Layer 2 of a small transformer language model trained on English Wikipedia (12 layers, counted from 0, width 64).
A neuron's activation on a vector x is SiLU(gate . x) times (in . x), where the dot is the dot product.

Input weights of the MLP neurons that the questions are about. A number n stands for (n - 500) times 0.0029.
n1 gate: 342 409 620 366 564 368 296 660 512 594 430 340 612 508 366 740 611 243 544 596 687 572 534 576 447 778 485 543 548 456 448 547 418 433 247 386 506 462 587 301 422 345 536 396 385 722 773 442 552 447 341 489 709 561 543 619 404 308 667 408 402 755 707 508
n9 gate: 588 663 736 338 187 516 401 308 517 628 487 655 299 598 608 570 696 647 358 532 249 662 506 523 489 738 414 584 752 390 703 530 473 866 667 630 711 354 478 403 357 482 575 407 563 362 328 376 461 533 643 688 333 520 423 619 583 632 488 595 781 572 598 739
n17 gate: 755 243 480 383 736 496 271 478 536 562 547 416 433 656 500 471 333 646 303 140 337 594 707 744 417 551 288 540 644 365 325 298 405 435 450 659 478 419 682 492 382 480 457 648 249 580 690 583 665 532 485 505 579 450 674 366 375 625 397 533 587 638 49 488
n20 gate: 545 769 426 349 673 750 572 533 389 570 209 544 490 80 640 335 535 303 682 291 554 503 568 504 360 506 159 393 531 666 470 294 298 496 453 472 530 353 525 597 361 286 667 571 592 513 530 546 779 598 688 765 525 701 434 633 481 431 596 519 468 566 420 315
n26 gate: 558 477 306 474 563 330 588 509 655 516 716 376 673 528 589 532 528 533 589 143 647 701 432 452 476 527 384 388 726 681 410 694 347 465 563 442 649 351 713 640 489 391 259 514 360 517 709 525 434 641 483 632 649 423 385 687 367 763 581 680 482 739 460 540
n44 gate: 405 727 553 577 513 793 614 564 334 675 385 663 607 586 462 625 670 393 461 289 557 690 507 188 451 555 313 712 294 643 869 648 579 641 364 347 655 531 450 257 713 704 357 450 509 563 352 587 557 449 578 584 378 408 523 463 595 441 496 717 539 623 405 333
n50 gate: 594 520 381 520 331 784 625 501 572 385 566 373 672 298 466 402 653 511 611 456 444 244 739 611 768 504 615 690 470 311 651 615 538 640 588 441 301 350 736 241 493 392 330 632 614 504 430 588 460 531 400 665 825 580 613 447 430 648 523 504 675 573 439 406
n53 gate: 232 364 425 590 552 514 533 373 521 715 281 343 440 587 410 823 787 475 525 470 640 484 327 509 559 770 368 553 782 493 566 529 349 605 566 545 474 637 337 530 474 566 461 548 294 564 550 516 547 646 713 423 488 447 419 712 674 419 391 648 530 564 603 541
n118 gate: 659 375 466 337 449 499 404 626 401 718 345 577 483 483 488 454 522 390 377 333 522 308 682 509 358 699 252 217 669 631 302 385 499 470 449 612 509 532 734 524 473 478 605 473 462 516 573 407 694 548 553 415 793 701 270 488 468 503 677 478 393 507 782 710
n127 gate: 345 321 372 831 660 363 411 354 439 204 335 359 205 548 775 494 514 327 564 397 617 385 533 470 450 511 332 639 558 529 765 697 345 564 472 167 493 662 734 797 324 336 662 376 423 567 452 248 395 285 667 561 671 397 459 462 288 362 317 498 596 382 393 233
n133 gate: 435 576 562 440 397 649 561 405 311 684 583 472 540 603 325 749 668 448 509 206 449 739 593 210 679 525 378 599 455 628 633 376 584 607 564 299 325 286 95 518 663 538 601 445 523 834 278 469 481 385 607 700 351 366 607 443 693 272 451 412 572 663 424 501
n140 gate: 534 249 585 340 622 162 508 288 347 693 586 580 606 347 486 520 870 438 596 273 530 548 497 756 533 621 408 566 536 572 671 559 419 381 473 576 390 334 488 718 369 547 482 661 499 470 424 325 741 494 533 674 395 561 263 446 556 687 474 596 365 547 484 494
n145 gate: 737 613 522 492 461 490 493 366 433 710 662 715 363 829 486 246 535 360 699 630 555 366 507 281 323 567 420 533 424 427 591 591 660 807 666 571 193 625 651 401 595 603 662 589 572 406 459 584 517 547 579 642 659 444 468 463 469 349 419 574 632 603 464 416
n150 gate: 782 419 707 223 452 656 487 584 619 592 802 485 443 483 419 578 465 517 342 442 375 621 648 455 591 596 582 612 457 537 455 477 656 564 507 694 539 477 408 438 471 555 518 598 551 681 609 670 341 541 648 576 471 470 364 488 543 623 566 587 508 502 570 341
n152 gate: 525 464 644 519 653 512 327 609 346 604 243 578 370 477 655 387 513 411 377 520 586 340 546 716 493 726 504 707 421 356 486 654 246 543 586 393 507 724 813 451 442 393 307 613 518 550 312 452 275 275 621 456 413 345 489 293 623 556 689 607 427 593 335 588
n160 gate: 584 576 407 709 574 600 627 553 595 531 438 572 635 609 445 571 656 334 341 340 556 529 502 282 515 376 688 574 620 527 457 350 391 531 583 481 476 618 581 391 385 260 377 452 352 375 504 569 524 493 518 743 517 363 550 408 485 695 237 561 564 636 444 258
n178 gate: 331 489 515 377 420 508 614 439 362 697 517 450 353 594 556 575 534 594 440 437 481 546 636 476 602 379 546 571 338 465 635 366 716 517 291 481 477 877 531 301 226 532 544 502 645 456 543 548 468 599 742 293 543 472 537 253 462 583 725 369 642 495 557 663
n1 in: 518 370 501 511 691 402 572 758 434 560 651 523 566 564 450 541 605 454 392 428 617 435 548 394 479 719 360 498 392 439 464 508 472 732 533 457 389 351 523 375 730 449 542 767 502 539 685 383 596 623 478 594 436 389 674 698 415 379 509 474 398 660 683 542
n9 in: 738 623 781 247 290 356 518 211 401 712 611 635 276 671 522 488 639 607 506 538 398 604 444 560 491 603 238 602 504 473 543 272 434 645 673 661 753 483 637 555 336 505 661 385 565 469 507 369 519 555 769 497 216 366 650 537 607 648 471 595 482 770 501 443
n17 in: 360 632 735 713 443 527 542 514 809 597 483 262 527 363 461 749 429 554 355 552 475 573 445 327 714 574 621 692 498 470 412 265 202 507 534 517 304 457 524 543 398 442 689 365 501 666 547 609 322 583 669 399 482 585 574 390 724 518 313 383 634 252 476 595
n20 in: 326 494 122 161 550 528 576 482 324 441 203 374 516 288 692 427 693 436 405 330 767 387 667 775 511 734 251 540 514 496 544 550 386 274 341 406 724 286 722 690 545 189 531 595 744 526 618 496 624 502 556 655 539 713 236 461 546 431 739 590 412 363 504 457
n26 in: 415 494 509 332 613 667 534 448 622 344 748 329 303 330 353 292 503 647 342 365 737 647 658 357 725 499 318 484 570 370 274 552 557 726 304 354 452 547 637 523 461 633 600 658 568 507 862 323 648 587 413 668 716 352 480 452 518 564 405 497 499 580 494 356
n44 in: 447 668 343 571 384 780 679 458 390 606 420 526 599 544 571 630 700 536 608 361 460 604 423 23 410 637 486 599 472 455 687 577 743 717 463 563 418 297 287 281 702 530 333 435 461 483 291 394 508 470 511 596 520 374 562 360 550 472 547 565 425 512 731 569
n50 in: 487 512 447 313 293 696 575 471 561 416 414 289 731 431 499 536 548 549 432 488 440 210 763 542 655 516 561 732 601 343 597 480 636 657 619 456 354 343 683 78 378 412 387 707 590 611 327 511 407 645 576 508 876 543 567 652 457 476 564 495 669 858 550 601
n53 in: 222 475 624 595 724 464 482 652 514 717 425 406 464 489 234 669 745 437 530 379 667 446 271 575 632 712 502 571 714 478 669 442 377 523 528 489 497 671 284 543 472 491 356 519 436 568 542 531 467 584 668 391 484 582 425 625 443 640 314 607 495 719 675 534
n118 in: 597 441 514 625 512 512 478 330 541 335 560 629 290 457 480 416 425 605 408 506 402 361 349 767 614 551 533 442 359 562 520 632 517 748 544 444 662 536 521 753 613 724 285 571 293 558 503 534 293 538 480 530 575 264 573 439 590 336 569 473 636 496 298 581
n127 in: 359 393 292 816 574 447 553 413 370 320 701 489 193 621 551 423 375 93 510 501 449 513 432 495 638 440 340 470 581 617 648 601 369 590 262 353 771 627 554 599 549 379 862 547 748 685 387 425 214 386 292 614 546 209 394 518 367 511 521 384 469 328 491 444
n133 in: 515 621 535 634 436 625 458 338 485 727 678 552 311 581 544 579 735 543 519 293 461 593 485 425 302 558 405 415 332 421 651 444 309 469 501 574 583 454 302 530 682 491 715 432 488 715 250 190 347 446 651 547 413 339 674 599 774 595 575 306 598 559 286 581
n140 in: 386 375 356 462 686 358 392 353 315 583 569 622 545 621 431 378 745 508 574 199 593 411 454 759 454 586 459 602 457 422 597 632 479 402 366 523 400 253 637 607 394 552 484 520 523 617 467 483 855 626 411 593 372 707 289 632 567 418 370 467 439 492 437 436
n145 in: 613 772 567 480 523 719 423 334 726 583 489 305 350 595 629 400 402 490 630 343 429 419 485 575 470 721 337 225 627 491 617 446 433 617 417 414 289 379 550 626 565 475 352 529 346 279 750 539 579 491 552 531 404 495 391 346 473 509 312 561 479 619 708 743
n150 in: 539 605 555 603 528 685 273 387 380 559 631 577 425 450 616 395 323 411 527 481 369 373 533 556 652 508 533 552 318 540 610 338 518 555 437 591 440 532 520 269 595 334 354 404 572 388 516 731 566 530 240 600 431 590 375 366 304 469 486 612 429 519 470 583
n152 in: 551 452 767 669 533 624 591 575 391 338 471 544 639 468 406 502 446 588 434 520 582 477 456 422 658 529 467 608 316 298 496 450 559 639 601 25 313 617 624 553 551 457 514 389 289 524 444 315 575 466 433 501 608 299 684 417 566 396 653 416 432 748 720 367
n160 in: 518 580 481 633 592 593 600 497 503 528 324 663 565 701 557 611 679 439 640 462 664 489 328 259 563 433 662 608 553 390 594 394 479 430 688 424 544 535 565 405 341 441 443 531 325 290 477 628 592 449 562 586 642 389 656 529 370 474 456 579 354 628 336 449
n178 in: 288 416 587 428 290 542 297 509 566 353 464 386 438 320 600 719 491 543 599 498 565 430 569 379 576 547 582 473 453 358 399 570 593 418 496 480 414 697 569 266 579 533 458 489 249 539 431 416 844 518 650 417 579 720 685 530 216 512 378 267 598 650 309 633

Each question shows a token from some text and the vector x that enters the MLP there. A number n stands for (n - 500) times 0.0026.

"4": 575 462 366 591 672 461 640 532 742 539 471 507 349 485 340 649 516 373 518 531 426 625 582 531 313 419 378 554 504 452 527 293 653 419 610 567 448 169 639 419 545 810 480 396 543 413 446 551 474 466 531 204 488 625 603 553 472 556 470 447 637 360 480 536
Which neuron fires most, and how strongly? n17, at about 0.93

" are": 430 726 552 438 380 451 643 546 730 543 622 384 312 244 619 522 532 791 501 623 520 280 552 454 499 638 485 595 344 463 468 486 626 420 706 358 640 521 456 622 629 651 564 638 321 342 560 590 642 467 449 461 552 640 647 528 485 396 608 592 494 495 460 363
Which of these neurons fires most? n127

"6": 663 584 355 542 757 420 504 488 587 548 561 464 365 481 458 632 609 282 547 682 422 593 478 537 355 456 379 648 441 482 520 358 702 414 491 509 423 184 567 428 548 588 400 443 532 346 355 499 507 460 566 449 396 667 581 421 562 521 642 425 494 527 454 376
Which neuron fires most, and how strongly? n44, at about 0.44

"s": 512 434 289 575 550 363 579 450 458 527 471 576 640 518 640 558 569 485 420 458 514 456 431 535 412 538 525 407 431 525 475 220 737 500 684 534 492 270 375 502 449 806 529 498 245 412 447 701 478 538 487 243 582 344 438 614 409 446 388 300 434 343 480 460
Which of these neurons fires most? n20

"-": 404 582 563 450 631 602 613 505 489 481 402 431 615 744 551 608 419 356 424 481 519 652 561 655 519 665 654 330 256 366 501 560 590 495 628 497 501 478 484 421 591 381 704 338 534 307 391 485 550 615 575 441 523 577 428 648 268 309 568 630 388 507 559 443
Which neuron fires most, and how strongly? n1, at about 0.78

" |\n\n": 677 521 612 365 676 382 683 540 510 376 583 531 512 518 607 553 559 461 605 536 461 488 302 504 467 632 594 177 655 402 633 441 696 423 492 434 486 466 553 385 183 494 568 494 642 426 522 480 460 584 367 665 410 390 495 633 522 378 558 598 348 462 466 430
Which of these neurons fires most? n17

"9": 716 680 317 509 656 386 456 543 493 469 407 488 456 571 552 568 511 323 610 703 397 627 460 460 355 324 408 520 378 530 476 420 714 527 531 381 486 205 479 457 455 601 469 520 657 299 298 585 500 431 554 548 412 651 615 468 429 585 423 441 499 646 436 456
Which of these neurons fires most? n44

" m": 549 685 360 409 438 530 424 643 604 583 686 474 485 393 473 579 499 607 346 612 437 586 384 595 471 585 399 448 325 418 526 506 521 345 664 351 465 463 455 634 410 526 545 537 373 320 394 439 666 534 509 626 280 562 497 513 461 441 720 623 473 342 423 487
Which of these neurons fires most? n20

" ": 252 566 625 428 702 676 569 530 415 519 610 450 442 644 549 508 501 464 324 497 446 468 547 444 362 405 628 354 511 365 483 459 625 403 657 394 500 378 616 568 493 267 503 431 326 484 401 466 533 609 665 337 249 592 487 648 404 582 559 507 400 440 478 479
Which of these neurons fires most? n160

" of": 525 674 623 674 559 618 619 444 580 643 571 450 544 296 287 626 456 486 781 542 475 492 374 567 365 537 594 319 409 412 483 391 502 564 458 461 533 372 435 584 512 340 602 519 390 445 430 513 607 423 573 322 530 364 612 858 351 553 435 530 415 526 436 427
Which of these neurons fires most? n53

" to": 725 448 516 530 427 596 698 468 483 645 831 479 422 368 334 663 462 338 549 582 449 537 412 690 434 628 548 408 231 427 449 414 411 455 445 424 568 598 627 583 623 419 702 468 265 446 517 548 689 412 501 394 422 463 588 602 413 494 428 403 452 479 576 568
The three highest activations, in order: n1, n50, n44

"av": 380 596 356 499 504 502 427 439 590 713 544 624 456 663 362 588 464 749 412 675 471 620 418 545 610 370 353 513 376 554 424 388 523 360 604 264 561 419 499 374 602 564 507 701 501 387 455 710 406 524 430 684 560 709 495 759 291 566 504 480 390 465 486 637
Which neuron fires most, and how strongly? n152, at about 0.24

",": 410 563 451 616 549 482 533 541 524 586 453 405 469 453 481 624 593 483 619 440 431 592 553 696 500 561 861 204 325 411 440 375 540 636 654 481 382 403 633 491 508 462 671 502 414 333 396 559 590 299 509 481 510 454 625 709 467 586 589 596 495 569 511 427
Which of these neurons fires most? n160

"vel": 389 770 445 549 562 562 489 469 526 604 404 524 439 520 297 714 469 833 509 733 491 556 394 541 514 481 645 502 560 521 492 576 667 677 530 404 439 444 450 510 407 646 482 774 347 364 301 656 413 522 557 592 509 554 513 360 243 476 506 502 509 600 517 350
Which neuron fires most, and how strongly? n44, at about 0.75

" over": 543 819 585 363 610 345 464 510 398 671 494 657 439 644 468 657 511 364 483 386 470 700 553 431 402 642 564 394 304 473 614 442 595 545 439 490 533 351 345 413 801 431 561 526 403 457 264 477 621 460 726 493 471 240 466 497 534 542 581 506 455 468 490 522
The two highest activations, in order: n133, n44

"ome": 528 528 571 637 576 268 562 612 570 700 325 601 349 552 542 570 557 452 588 493 515 409 327 491 415 542 705 597 373 505 468 640 631 557 620 225 544 501 302 597 464 500 442 672 502 349 591 541 590 611 770 300 604 480 522 587 595 575 494 420 577 585 522 311
Which neuron fires most, and how strongly? n53, at about 2.9

" |": 324 519 610 368 536 508 679 499 468 426 530 388 362 483 580 626 461 449 538 288 591 590 613 623 533 485 811 409 311 428 498 404 620 518 536 472 490 737 432 470 354 531 634 553 382 126 401 569 618 440 719 516 546 501 522 574 500 478 579 442 496 498 483 541
Which neuron fires most, and how strongly? n178, at about 5.5

"ree": 475 632 581 660 505 446 507 520 663 662 385 513 302 301 514 648 415 497 610 548 676 519 420 642 651 369 416 453 444 414 448 375 707 540 722 368 543 507 632 628 491 659 546 557 463 428 509 506 556 655 554 439 555 523 418 633 697 470 419 348 586 448 566 557
Which of these neurons fires most? n53

"ition": 539 611 527 512 557 380 414 485 607 484 258 381 407 443 439 613 477 574 542 426 504 466 517 560 438 481 592 412 413 577 582 250 662 622 765 348 666 472 635 451 426 708 437 492 414 268 340 560 646 414 728 284 669 653 408 508 513 486 427 441 564 403 498 519
Which of these neurons fires most? n178

" |\n": 718 414 494 553 561 362 716 509 444 487 390 367 470 431 699 623 493 774 492 388 519 358 375 500 554 473 765 463 477 172 641 334 480 355 514 423 549 497 565 487 525 383 533 354 532 373 331 436 442 526 451 379 378 563 445 434 522 352 449 521 487 481 423 592
The three highest activations, in order: n26, n152, n1

" ex": 558 502 606 634 378 470 489 633 447 590 703 446 656 572 380 465 538 565 470 537 314 448 450 508 513 549 195 473 430 379 457 329 433 650 501 432 644 373 262 510 553 703 524 450 489 451 373 485 560 291 651 632 381 467 592 503 448 446 584 460 335 343 612 444
The three highest activations, in order: n133, n9, n44

"y": 540 282 340 620 669 454 544 599 539 387 433 580 525 347 442 573 572 490 625 499 614 523 510 588 448 477 683 459 386 400 587 651 741 653 697 496 725 403 312 509 688 532 468 566 376 447 418 413 660 572 604 305 464 628 475 605 486 433 605 417 531 515 506 524
Which neuron fires most, and how strongly? n17, at about 0.57

"our": 606 610 517 437 583 541 589 510 477 459 655 645 484 336 391 648 524 577 709 601 485 537 359 560 449 452 507 424 578 409 621 556 587 665 559 417 549 273 601 499 640 751 370 559 719 486 290 694 390 374 638 470 510 551 412 491 382 627 635 412 356 480 466 633
The two highest activations, in order: n44, n50

"es": 589 390 374 375 457 397 552 556 544 585 331 609 321 472 461 600 561 530 508 426 447 315 373 665 504 594 453 249 400 459 511 249 750 609 677 619 570 297 290 487 519 709 484 551 292 504 489 482 550 511 638 352 492 307 447 706 514 581 450 376 429 432 494 514
Which neuron fires most, and how strongly? n118, at about 1.8

"erv": 440 586 480 434 577 709 387 462 638 528 690 581 278 588 404 621 493 278 520 521 546 617 337 641 644 437 331 632 480 458 453 316 395 444 677 225 532 475 605 285 567 448 504 608 322 450 405 567 455 402 472 755 470 544 495 509 216 523 422 400 540 404 500 643
The two highest activations, in order: n160, n127

"08": 491 603 458 416 735 444 431 543 751 467 620 493 540 321 633 690 517 386 519 628 444 538 331 524 358 516 487 502 289 441 457 474 626 379 572 460 505 485 604 489 530 722 469 339 676 401 523 508 317 434 714 477 440 533 553 490 534 623 415 489 513 695 531 712
The three highest activations, in order: n127, n20, n140

"gr": 334 736 438 563 612 269 394 560 610 566 511 487 519 504 305 396 403 468 443 639 568 749 457 551 515 501 621 627 687 523 472 314 701 501 531 404 503 413 630 368 457 625 602 618 384 531 361 857 499 448 331 509 442 482 503 579 251 500 620 478 445 512 465 541
Which of these neurons fires most? n133

"ative": 575 543 684 475 503 498 519 640 644 531 325 592 349 369 642 561 542 693 553 513 593 323 487 523 562 416 369 479 465 609 506 423 859 594 575 417 486 452 455 549 626 506 358 649 618 385 635 543 519 532 579 365 716 581 439 620 477 420 499 457 562 472 452 397
The three highest activations, in order: n50, n118, n133

" by": 420 441 600 642 594 477 660 510 613 659 589 518 354 428 449 581 545 441 604 397 539 561 568 713 360 638 667 538 372 284 461 673 378 582 466 287 612 330 611 510 506 388 500 424 453 420 446 585 532 499 526 491 512 288 660 751 278 449 417 452 477 672 579 427
Which neuron fires most, and how strongly? n1, at about 3.3

"ens": 266 460 430 524 436 285 331 472 628 406 546 583 429 483 318 519 568 499 516 653 525 380 603 524 420 398 349 361 462 306 515 321 624 607 641 505 413 188 513 318 366 668 344 599 389 423 476 665 532 544 708 499 552 345 422 388 470 438 494 457 356 389 417 442
The three highest activations, in order: n50, n127, n20

"ew": 595 785 531 396 633 540 416 574 546 512 444 674 578 421 386 756 521 520 506 459 552 479 570 489 556 397 365 521 438 551 728 541 664 577 514 414 584 268 432 400 692 551 495 508 461 303 401 392 494 414 471 602 463 437 475 354 373 618 612 461 474 337 451 556
Which of these neurons fires most? n44

"I": 433 472 443 699 393 518 510 610 553 539 829 774 577 678 577 459 470 749 747 537 550 437 615 441 439 510 636 326 356 519 426 479 480 512 504 548 338 471 615 534 544 423 606 355 556 426 542 349 652 553 617 314 395 679 455 472 675 305 486 471 492 434 556 549
Which of these neurons fires most? n145

"ce": 463 415 569 498 528 404 608 559 719 405 562 480 487 417 505 496 566 562 522 690 729 479 355 659 524 530 798 305 461 671 404 329 552 597 604 234 582 462 414 443 467 763 474 596 491 482 597 582 563 498 569 497 299 532 476 488 605 479 564 382 559 367 518 539
Which of these neurons fires most? n44

"F": 372 538 489 495 594 542 459 626 512 593 615 404 397 348 577 476 314 557 570 596 551 452 717 405 344 522 723 480 493 428 486 519 361 491 686 331 287 335 489 413 363 460 491 506 726 351 572 389 571 423 430 526 333 510 516 468 369 456 357 559 562 307 435 694
Which of these neurons fires most? n118